Layer 3 of a small transformer language model trained on English Wikipedia (8 layers, counted from 0, width 128). Numbers have three digits each and are written without spaces.
Take only the direct path to the model's output, skipping the later layers: a vector added to the residual stream pushes a token's score in proportion to its dot product with that token's output vector.

Output vectors of the tokens that the questions are about. A number n stands for (n - 500) times 0.0035.
"cest": 424552435492431509540594373226511498550565525644604584512454399426580622478482361571542507318296456719449518498465723509544409643608383567420488398513436475718356658355519374415564470489384429341605320499691562659424586386568447386593276538488271479558547552492332661579386442579541354344480521597414576519282546485597489663338625522579348785410554468591646474678492639565526556522464
"aces": 516382754441639471409567480467741659503472517522405486591536491383712464529500581523304428499601627681607542354445504445425600481590391425348653501539412549525309506641564615545383402484479507375485381408678591512456620403584356506623303551475375356655536626376535619525472667414515382475520649471353392507385722387364426610422553494624550396434435564496664300387652671388490431405367
"ended": 421573593383651582446505591449441471698615620537490435533582475510440450551482542581471473374381428614506658378348664547265481415632473684233477560470554571404488306398546405599457305478496366350453443567765366503544388363524604514602663564602408482585485490511383508410531629659475443292414562406364460621603644461551427510559570660746528591513416391347534459512456692598531526388307
"mad": 523455543524399495362670465486471538630701591630570455415451496507564466556553437512567395577391570582501690570437643408492489665619394556355587324681413531436294450278339295561602526489546560295434215520710436668615536357522350479454397492544651332355585489548370307578616371496477413270616467559369497558489680545658338486570761507458375776533286353477566505440728591530686677262500
"ory": 345565550651413412460468384308540429538460737462689427575435522639620461590591702445415503372459542490430546344682672381542484611449550477404558387546525537411533522347464404277538347496699513341667471502708632469489639473522545571470475609516452503585471506388740564371524508534641298389392491461402513551576630403429492429531359534570593497460421446426641465440664647444477537458168
"outheast": 424264539381664474466549305654520537503589530480486582578633463440562389530490539551575423459383557528500613493579622658472490637476386486402713345429495472423536510492355543418709311471416424288536357523679691664474483474560529546649393474395278490476268618461474477553426293389437372311508628392400646404447570258578495595356579522680515849414326483515559394650427751539773634603547
" the": 619641529418468488269498433632494490338468470553506515291516440463473535502488607432615596494613515399511507460531546582514571578481533484583460562458455405491514563584521571479507405505415552576518533469561462479513436372453537478497467486578482602480530391468591609500582532515510631657488507454578510502498458330488478447491567452493508468463593406558407490487551463455479431393477
"onse": 535415701534609618324598639523666594558527598417559506455602501686586422572533452449433504456417548510503634454459490528313389617684370504128588401600455727438328385353399363288576475492599405324621256412651456589747498453658298560494521587459423666593480620500556390414521532579609363559393542484445373487542604437454383350510636445520435576540427459461617541455569503725462574337332
"ym": 530516412439493446537461408433534640651442485783565507663598493441526534464577504525340582399513491508390395584546638723497628657577586454463684349474372569377434447510407393562375652482546586441644372446634591479544530454558507450547235441420413527497591524512516606535556481561423349397622397481418364466444540363488293349485502540652435582362519559493567552688296568477475518402525
"et": 425590404367368430460586326348537240466689463571398652457391590455517487512440452555429533428457509374541470559524511694524609394412523497410343538568408443507528553512671507537595681498472514429649572538560434466557547455514487533397463575494473477462604396555416516552489528452514399536407548491443393490620668431620517582583496467669489666527595382583434546371447632490405455625442
"ides": 536481517425657459543440266480667655599561417534509482559697525511491408497565683542497579473464430599547429359479419542338604701518455611356604359436561449706457485454414440579508503484497590427509476287606491587540394424561256452598315599548326486416492582442457644539447447495476513189548559398385418401473643465509587445657458540475584491588392256495657388589443744538465626532601
"eball": 609596664696719393480645268391680549517650469653528451557514425640644565571509547570391458332319384531524608474679696280356423608616532624330508567505270486420670594346439411506534330483448486256390437452588590551464593372635520438612474380398412424364498670505606403533397547606388294440498463653339359371400528499505235578401548473554455830354514482565501541584670739671546431243567
"imately": 476430554471463470623423415526747447602733518499649489469473435334495291595581269379614534473364401719579566339385578390469328633638522566465509594769573454553370381202370318435517257487429423310669295626664538419655470350542227457708536418436249546345469470288449473536441626460698355205582767530503231423517592378660478455517726771691476485473503543429485263748728701808672706654517
"overs": 562467552502407486503594415523717589691473714395295466542622492502738513647415516536334419351435508722487407411405532477503377640429543553269456505572470519389399646645410347534489458487287403342427456497645378602442486511624533504562287535601509379502603544456400572457369545611618397536356537374470460451555565338450376666398715675534699438400430478393655486540664754519510508447536
"nd": 449590493547615423423463443578344301467729498560506397522418470416546618435537525577599614426261525567517552365559461350270387399509447537356571484534411479565526685457588402507505426489649459444450425435589619547498421382554360558483364455588593531729480452390498477558504414462500292415472670539516594586385451536542567561661530663612329688527490452493385668476776365572596432572499
"abeth": 454604658686620590434663520294528585601638643536632649453555458594563365676659540333455583290367395655600581343335369632402523461720322477184697229938395551483611540253330325450496589497409452191589398479558736594666566178622376419817531306230470513505295481526280496614469504746597249369364404643527339529295457673484425339492707808553570536684315492496405444501428586569595517430552
"8": 529486500475540517605408496584491463599548509494466493421531428391542494501644466461492616486502440458394461520538442383563538443568545503543678518628356610548508417527390529474438464496665537481409565444501472455453515474504576529575554395524496432510565574526374466475470528513503345524535506455489587555505443484527541451613437476546507448589537517438532479423459464500406437560523
"r": 446427473525456387451423530429355575599450506582445389514490532488382529504478573434589585446509427416551376326414658573347434342445421485560562580552579593680411513605494633610473603497534421410483484444657392367446431391456465359443387605551469707436629427533643530521480476437559377435553506532433605513544576585455511490501508496592580511494518591534488404533624524642464611556481
"elled": 577613501425613519456468313405541731532726684598323502465429463497465428622553612598472339413570406452565692347437626595486345430630626434293606611610515610365424287404442449579553366482428319251484281424724533453596478337558462646632518612440501619575628599548572414644429476403426461275436497359400347544432701350568497672573501534776444575466512298535488335563567637469408778507365
"is": 438546575544370486450480464382516551659542480537575505577465572392561409370519488462534627477455469469547629489565409508439373574439565696327505542422445518560417572448599522526337629491502593461471649495437482438615330601484497431421527521512345475507499515452539662622646499475495362421509685577421421409544528257369621520546482486423449553599499495521629608462466463527442449540478
"ually": 513570524511472575449455274480547507583495540431532656459585424405670387606496341379397617492459330571444519503408656624494487634712522565444579677710620453283412324247414224441460468498412621306440079810554664468448482422559278675701368412476365420389474614396552709503466575480571432364503644541575439378475607448661441323306436697612435565464581632328475320424766627833974465594389
"eign": 546634553562596542657508451607617685602551656684532759550469462821632336610579414646475541434596799611531588383161541386472330437782243412567502345553406457376589365490489244569576459494352562144576282365782426531682521362545283602728501556346334371413549431560500306402254463429586442587425419436574532506455392539617570388455370669696401645440586298560439475408458654377514500555415
"atural": 456379492609441318564582546511726506430483563535537559430519441650556514467426571570444436363492506464398684582495703556424425556675425448437673455543311459347605358596437205396591537485620415318547217498633560373683589514604428474631411577387298511449174498591435535507556555630537395508374512479339570445373730328585490478629535562649635731430457413467495634662613453516553568325419
" liter": 485467563579599443586592363379590436527328645618553513464498379517494423557555380520515381515447480612527637583566507535497535404554381464499547350467377488589521461571396459484606397483462494454542322504547595510488481384521448452500624442409421566431537452453395580612553578529555345584597590472560382468454580347514476590607548617584490639387429432466550457563584505525468483487484
"emetery": 441436640671626760591568468387552690551354554555448636371531470567759509584450516559428397370273604685603379429579493417548281545484526275492592411778418482463530397470426441518473471477464386311526364636733628622578469425660357430769400460245477268571445304431594485618336584521514318431393537376470452647315668375533530402443645516540572666306296531542678617609657587594377594481293
"anda": 331335552553444456441429516533483577437532546637704438504592570672667367527728466423610258528392415483432689458557561499399365509699391604509718387442488479347528437608484479474602592491445496311579381417564432447416526367608624452685446672331448479371477353465597502588494596557488409305554617575514520506462477513550517590425473566584395490405414440424460579624697631401545533454361
"p": 465463553325485366393555620555546440611527426568497514508539537540523609477392547421484581488481285493427441528440574643465589414582424486559440580545491455575482544525582574565423575496621453496486436613604436476458448492496474470459326513566688598472432372501526635402568380376544409513486422501369535616653569390510481570627546481302456555578488550497513545459456464544347467497552
"porary": 363459578448482437470593541617669488496543419610666619672594268588450483508407585515372404419340485542485577475470519430507503433665406483405581577707439461351441390410368384367654416493312490308451387614769429435765520436635555583754410640536475378256406502570289531480576362546563333292458537576355316583679515518535688648399397576526437688511462613534355515575492501743727631515277
"orth": 466346498588562426407447532428509541689616575741547611412345487559609541551544482537513351500596544471572650461556591579359452597530599568522524433583525545584508413512429442481428468486541543347503431470644430557594472424550485591581257555462324498405395485382468514642509473418459482426519415387319687611300724255535476413445521513557517555262463498498349503563495660468588683439489
"ly": 601557393657588450388425613464306552677411752542740465575431503382539474556573595572588569592421580619521585559544458610440313578489654512500342390553415455375630386464651435482215661495444493331266376490537354493526518670449441613472448414681482398737546456392592541652590696238537460594302361599407584361376513430441499406432452595738457718543324509333668519503586514460527377346328

Each question shows what one neuron of this layer's MLP adds at an activation of 1. A number n stands for (n - 500) times 0.00087.

n108: 686500582419478413431580317280356575751576500626534519362581574533429451340487378529546596482473597353490774503481647619537560316276460560406539497589403482624224617356567532582575449346482404703465579306540595452507494548540636386450527544517695455481561702429653396497482494632530225591374494477594367374450610522476380578431510477440497433506522265572544488736428393723396329427541
Which two tokens does it push up most, strongest first? "eball", "is"

n64: 586494478516671449692412577475526448456564390458648398437426549577528487523434381595586228493521575412643484466400506711467519553403396604538430647564423527463403515367579468412687384524313333535586515477393585544540346453536434529436464711426549550583363464457305723610598224528388436460400363387365450445635789358610349658517524490649521443442664520574605715594404532333438554428468
Which of these tokens does it push up most? "elled"

n208: 500369467550509307415503456622437478610535695485456417379432374554530469629589365473559420591673459610537295369475428437545500312668556446518486535629596750417536535500408582559608590551576455496494665615579401569341509357302532517362599231455342583530436410390568481306611483624663512452377399544506557386479568524434500422395520750572459491407232687637667598474440456441506497523529
Which of these tokens does it push up most? "abeth"

n232: 576515545697416540486276561518554309546526481429583577602364484454539450591490666655462593534350535446377418572453476500516706652488512586542483563480484422554482524648304576387377367658579327593425573529531397491353651381478637565565506512448392527446420703220367363451543425364563467569437500410630730481545456488423549443417464420641491445702607605401539734328527486298458439520604
Which of these tokens does it push up most? "8"

n257: 504439418446474374342840455705371341513408542151558434521461504630571500595552454530602561500665469486434644484483422527514492516497490512719368531529456509477389516568431474354571482620434506399461613625694453481445364487416315524515646364542729355510371409548541412447481250647494442685321561391513476554474691447447615484581543423690592443601487778464632578221516476329747457575615
Pushed down most: "ym"

n265: 425558448456561450664396639632500416576683621564372434432538475312420327734552643438580574282429653680622686657617503479528556568423388466617617551397470500545393576642464415564422547500450449687426334715701453528352435523598241406397440474350568431289467564439744419398670400458619451342656567553490360553529566543534347268524564483519345491711598469432413522591539722396494539459508
Which two tokens does it push up most, strongest first? "imately", "mad"

n109: 433487610704513421533454527296237493772494610543478474391667348411593628618541587526640759540515434483276435318483384435466693622537414570513376510591500608573704462510523503547619337416416583541678391662481390420459463343384441573373374542514439572474401483433513440487528416555698606403610569620516461443623602382488484423284376381349595528277611575352699553517599563390494546278427
Which of these tokens does it push up most? "ory"

n87: 433384697437518644497339262569455564596595464592636584724533468567382609388578374450437497599491426407335599603453418597403344649459593605405725404434352556473359485465388491529384541387618627483421370386493554506425651491588718469597414351474294426421559548458572665667544553303629651592350343497574526459469552540523417594576483453485357613576630335536488603612673551557411441541444
Which three tokens does it push up most, strongest first? "ym", "anda", "eball"

n247: 529344604494341488595447476762720362515624279558485491484449345528567581519648307497442509699562660506533500427552515246604533412552421525559527491406247415512429581664756467593604511491431435204541483472684563435409514425186531603411434364462581503523612494433407454482601477589503638550515317473476472476500420512294619509503702610474526606418626500453474509440579396457355665529474
Which of these tokens does it push up most? "eign"

n164: 539474461485350388543511486461472617500491396637378361278455333402608673528569592560625570378475531466611580359357420444597497538475421562423627392805561605459615538309548392605642564159286512413467377566473474447484458404597497486398414421557366560430551503366373408601596577562562788582382368535485556609420737512525610529462611600393399606677515456708529551554465440570565392477354
Which three tokens does it push up most, strongest first? "abeth", "mad", "cest"

n206: 360503364520382548538451351427390423315403418477475621530411804642629364463699569642248675611431559463410417350489539579567560478423652484458578465628585603514564511514537399627610415479537593337533519609487387400526484556635495585397503566431541480413455483470505572678558524497631439536398624553494425531633441422495403536497461426677419594491567488555338624337467439483536335497373
Which three tokens does it push up most, strongest first? "et", "ory", "ually"

n314: 471651518455427413613679439500448679589423478500506500556377515670572353238522424438517390487525675350512400422500424370565492265494641450535467632351644422555623480448601432521459363563517601578449539559517497581664356500257607514637551564421512539460527400621494467479517362362403656488368320396682495470465559639500565398698471566321680412334379565599509506431593381533611503582525
Which of these tokens does it push up most? "eign"

n49: 410509198576600634648386564454570509623314432478329491481552604304515392367333436580327422544587547573475301566563545542593492548503575543396538605638556366596427509529553454535512577734288554269687603659472423506587529401748400523580550267395318551401401544509556487497341509485452525579372548442543566531497699426454488358592620300529467456450460465328416582614720598503518654435437
Which of these tokens does it push up most? "emetery"

n178: 381410476428548408561310470463560697524585603574527648533503480265554478531787476682621479685555549569515421482410437707500474742693538392331510557582512483482611453378604488397416554468576557441492529635569720500484640399474552632514462488506582495565616416592615600439494459570424624506301399341355356463455354506460397545517507222488391509509506322545608575319360400553343616407521
Pushed down most: "r"

n83: 465507636182433536454265559449571596431521470588641518461538640551468567448485343287738270444691555403635557443684422655621346419430539618636423627350687497429532395478366583202596532434669447681336452443344507507239601442561383517477705543319429516676358522641702626450327541608509138422714563588403621471511383576571586652369626372391639548257601451539631373630436599588404377417522
Which two tokens does it push up most, strongest first? "anda", "outheast"

n15: 304647421603497324458608406531437673607597542335467519514360639523413611573260370457628461497506547519438482485425470593494531497437485423661691734469662439551485592365306631418443465551392569406586427555635494537404526583669311438421365359357541530673466466464527600610443337467617438446497630473418509348382367629468448449622261571465609582534301468419500639494575665432400656623654
Pushed down most: "ended"

n62: 440512515325359346431557561512276547344538326534503287558442445563581626591628545451568590551486407717408636661366668385650477512456559431503469620544574428476382500346359448704681508514427360615500613606396356500656380393379401396508491512601576468601709478289644353485537413521711359515588506651418579624421395479526442713514523509471474512428463462419596532468362458419343411381477
Which of these tokens does it push up most? "mad"

n151: 519491588503297542562288308669497284527418388467598378532440496636535378601423591636560630493562404534408538509476625376512596407591644508497444387530518346587623428552438556518550651361503494467481387438513577469584633654278576568393446686604472518474548618416423427577528444471336472646480437527641486434506576699453471422516664647497534460590595444355729391582297608560497453294424
Pushed down most: "emetery"

n293: 673573456445613695297629671602507469548487525552490531494388504319510402455408657801796686579538348364336557341593493355518439517389424373218568325523445558354607664448497365521390712335649397462512477450458542541468535670351584397450578400449320437583364559391595458483436593450303601643554647591389557641591402357408473586322452610468392413600480553483543426604636376645600558675439
Which three tokens does it push up most, strongest first? "ly", "nd", "is"

n184: 556521590373423675225638505473750559448558618330465243549606425528589528522684344712574366624454355506430395470466437481506588473503553719560784315463500572459536529647354470300566505560474467580365691455356471511522440573543436500626436515435569513373512500518453447355554442530476344539518536530305477389317470409454636479464559540597418599608515576536527695455461386491404603355503
Which of these tokens does it push up most? "onse"

n113: 689368381469297409424519368449429617509569579607363524595401508472576441383550606500381594470599554614608423474494633509506587403426576573447403463634238432491482619546665506361432620323646638421367369412612563373331564488547358481375555424471444592736470420392590604721615369441386695515355503578636478673571500620447586432533471512630488486229395503465538486560394500451426512563500
Which of these tokens does it push up most? "ly"

n218: 387425536503451341664553630621452462376699754537507385427528435459585445552598355467461497311509580548473593572626540524563557493404526472404481503747616434284321494476429343483629470602586543300624408334595754346580456661533529361426420605368375509435547565549597414450453627699726518579335377536603453439364537369569547484421282503693555398582463402536530532291575686439335798344317
Which two tokens does it push up most, strongest first? "ory", "atural"

n160: 588420516257389440616352432635648689444497431525518692771510464556472503368523370550512479383527452484437419595557518614500636696510549497475524325413634532271478539481484534481333620296363628265466494243316533571533488713708497405538512380487484368570660417582412785456427494547408708528444416478472497303392507550450416439432503589562602407455688520497307589523549537417519569375607
Pushed down most: "nd"

n226: 333433322343413460660497420480456564477487583773490339650774779549583787376551423500532446583599456480477419391610487285521492526614240531355766578445434623414390358423477370520342503450472449309462519445537353377466515464454584578551500603556510572525467443331525490640500339448523637423458602658613339487510234464503545414411404619620443512457497279449503534683465649424216471640528
Which of these tokens does it push up most? "anda"

n20: 405519397404525431412419401409470540555584708582610715412638441457437731630608542348716731321546454363380609367474650547544555446573264379679605430406507491535500393547539513497532269421481592316471500480599317500591633481692512363671463446514352509550461553475597361584628568317534632583340297454506449599571518348503506611506430474393681596582536534494303595239662462464506458340605
Which of these tokens does it push up most? "eign"

n61: 354421510318563388448332449534445593607494334456409375691571487579408510479588536400422677444684583555463420477374434563416589592586637638364455299691503405755606500441399306534292667413446572547476548648500429679356484335405490463441397632757451633353679404415526534520459347480575464282669577617596578480586537487667467336533580575456678436660266378497628608418533665480368487522680
Which of these tokens does it push up most? "ides"

n12: 429564370688529573402457393398453399668607275677663613447528560469577561571562607310557657493354519622655337487440539270366534352265459448565478514529463503462471439351596484632425541216547500477801356677530727583548522431653437494357522416489677405494576513359370403533670572630329482532568415462350381700516390444481458542375575557534566409694536555394484559277452518293594428657562
Pushed down most: "atural"

n169: 486592424589313554443478449473541377584439602486360305382496643550572507472472388580558461382222656679339659415378562420682494497548455553622537521507639437370573497497644353404684601535398445416479503644591349290524644560443500401552561638713583614754591555523429640360763437725480595530711552557470503388576489574321397382515576507579365621459707448323471358312582643483338403373491
Which of these tokens does it push up most? "ended"

n170: 466606577468485494486468604528577672497604761573406569696477536590397590557506387537392712726512503257534531718254515351581571409589648335623583244372475418476638449462313580455463423552456615448455414438683521602711625404491423443560646260540552516361553633449467364330445347469489412418469414481349546462534472543459583445472328544283461541494531390515600614477530475519558485423513
Which three tokens does it push up most, strongest first? "eign", "mad", "porary"

n23: 347506556490423383577573599506393522522313457462549519610483532479448377371241497459491715621444386610418472531471583428510455494587704573739608578612557423546491482413491387361710617752524377465597443583532642303710336302615473413448624392396441332466617555573418615487432601488413390478398436568441369538537430503314618457299265494598512539545359726386432506394632526573639412602554
Which three tokens does it push up most, strongest first? "ually", "porary", "imately"

n60: 563440448402469380410546581605551440695422380479576512432382481393546665362214514477520389416393600494485561620459609400567632452580443429382442533412512497435451494518570730488523562734583364662661439601681366429448647261381400669562500594658482357659506464369542336346530445454503642669512487534636508627624435724530454469450541352486461583494485485483412486395500585562454503583473
Pushed down most: "abeth"

n58: 450661423598542441472511681543465456500562331554419397511562396477557586510626326731449630476412444682544408458601540397286561600560395564365369602389475459334497458624559392255552690439453603573522438507682402584471312302474668500491375594566426571669450592373348389512480424445535638530460352644626520582368748512657377558433527434582396473472361655527600468615512621443543361665484
Which of these tokens does it push up most? "cest"

n24: 291606512316556261560489532596546349518653769537348334554490640458456453466491509746503518527333534404391446421582391347575715603595468567491557444443613276705426483457584668512503422546348333542516503516429526469525503497649594528536555521487575487289452469471584564500508526670526671577485591605342475412732624710370572509568520436426370577463434516641429429490479421482536473440408
Pushed down most: "emetery"

n305: 279516648529559301330497483567660536843744453377469295572378430551218592497317588630528531496521482595605399512500556596576291463393463634491585382433674455419306525542516513428597356433761500584454554554453494491427432519379554685491454413601530400553462390540423497513458391383563362509626512568676485674645320370509487404632517468524469618584579364460472509527316523503397662433462
Which of these tokens does it push up most? "p"

n309: 560429534538483541424572503448488675246561357562466500531325313644537551640497477627497486612424572515375360497374733416666539520376315376483413685561450465421577634393419402447343593439448652183440341549542672600597451552586423535449539534682572449607456530590494488451565412709400449256486575575477497468531609668617451480495556494413547608374529503477438546537426603400454514552453
Which of these tokens does it push up most? "mad"

n168: 621454732566477408489410466574560542430452531586372367352522398563580521488543488436352526610586567591432515586551526381534552615458497445587353418543399503509454534548515597153373401549626446695357623339367562426485333444396341500606660465725652541606453527549472572614662472532568698644488370492575443586427206444528549457481401340406413413476506662468506472587517521399497345344450
Which three tokens does it push up most, strongest first? " the", "8", "ly"

n106: 566428484638595506692345651626242559407589422605378451538517463702387543556419437724456434546412491599555554553467487560564481601464272389287582626554327500469567506398461340378462408622442560464587258354547537581372422272536494616583361330541697472447690507660519447628476482462464383595614411546599360546551457358521567613340521523479361626405596466601513631602682474614617323567333
Pushed down most: "is"

n195: 403536457531400550455431678655433762395476435569455407297392428486419430557799473558670491442613462535481589500500479567642455527462599607555332443297359724461676482380553580497579453570579437530444465601469373405455431620439597472583589394474382486650478610374657336353486485436487575482451491525491503469631359673587674539442490531233479497622472731286452550653467629419533352479629
Pushed down most: "aces"

n146: 431537443480369532612663500283474559471433446396466487454561167527618484425350484624565628391368473405449437649516431314423524369637420592648539461400484596652465503412656579677666568505397503619506609413554650416586259398392503535509482550598398466404561500640460549284234415393420349694516444614320769574428564522622465431520738584536439448383392609519634383429419535571538516670609
Which of these tokens does it push up most? "cest"

n250: 447567780510675598585301485529453517448544507576437526653452639674608433600514548364494497371644419537382616370493289595432350701433333384226572466507394660437500465453467568366449535539429586595574280493537512408480342334569311506521434436486493437563444613335563384659451392561534795586400479561494515308416569620592568433653496381604594668536315415561707654400662556599519438373517
Which two tokens does it push up most, strongest first? "onse", "abeth"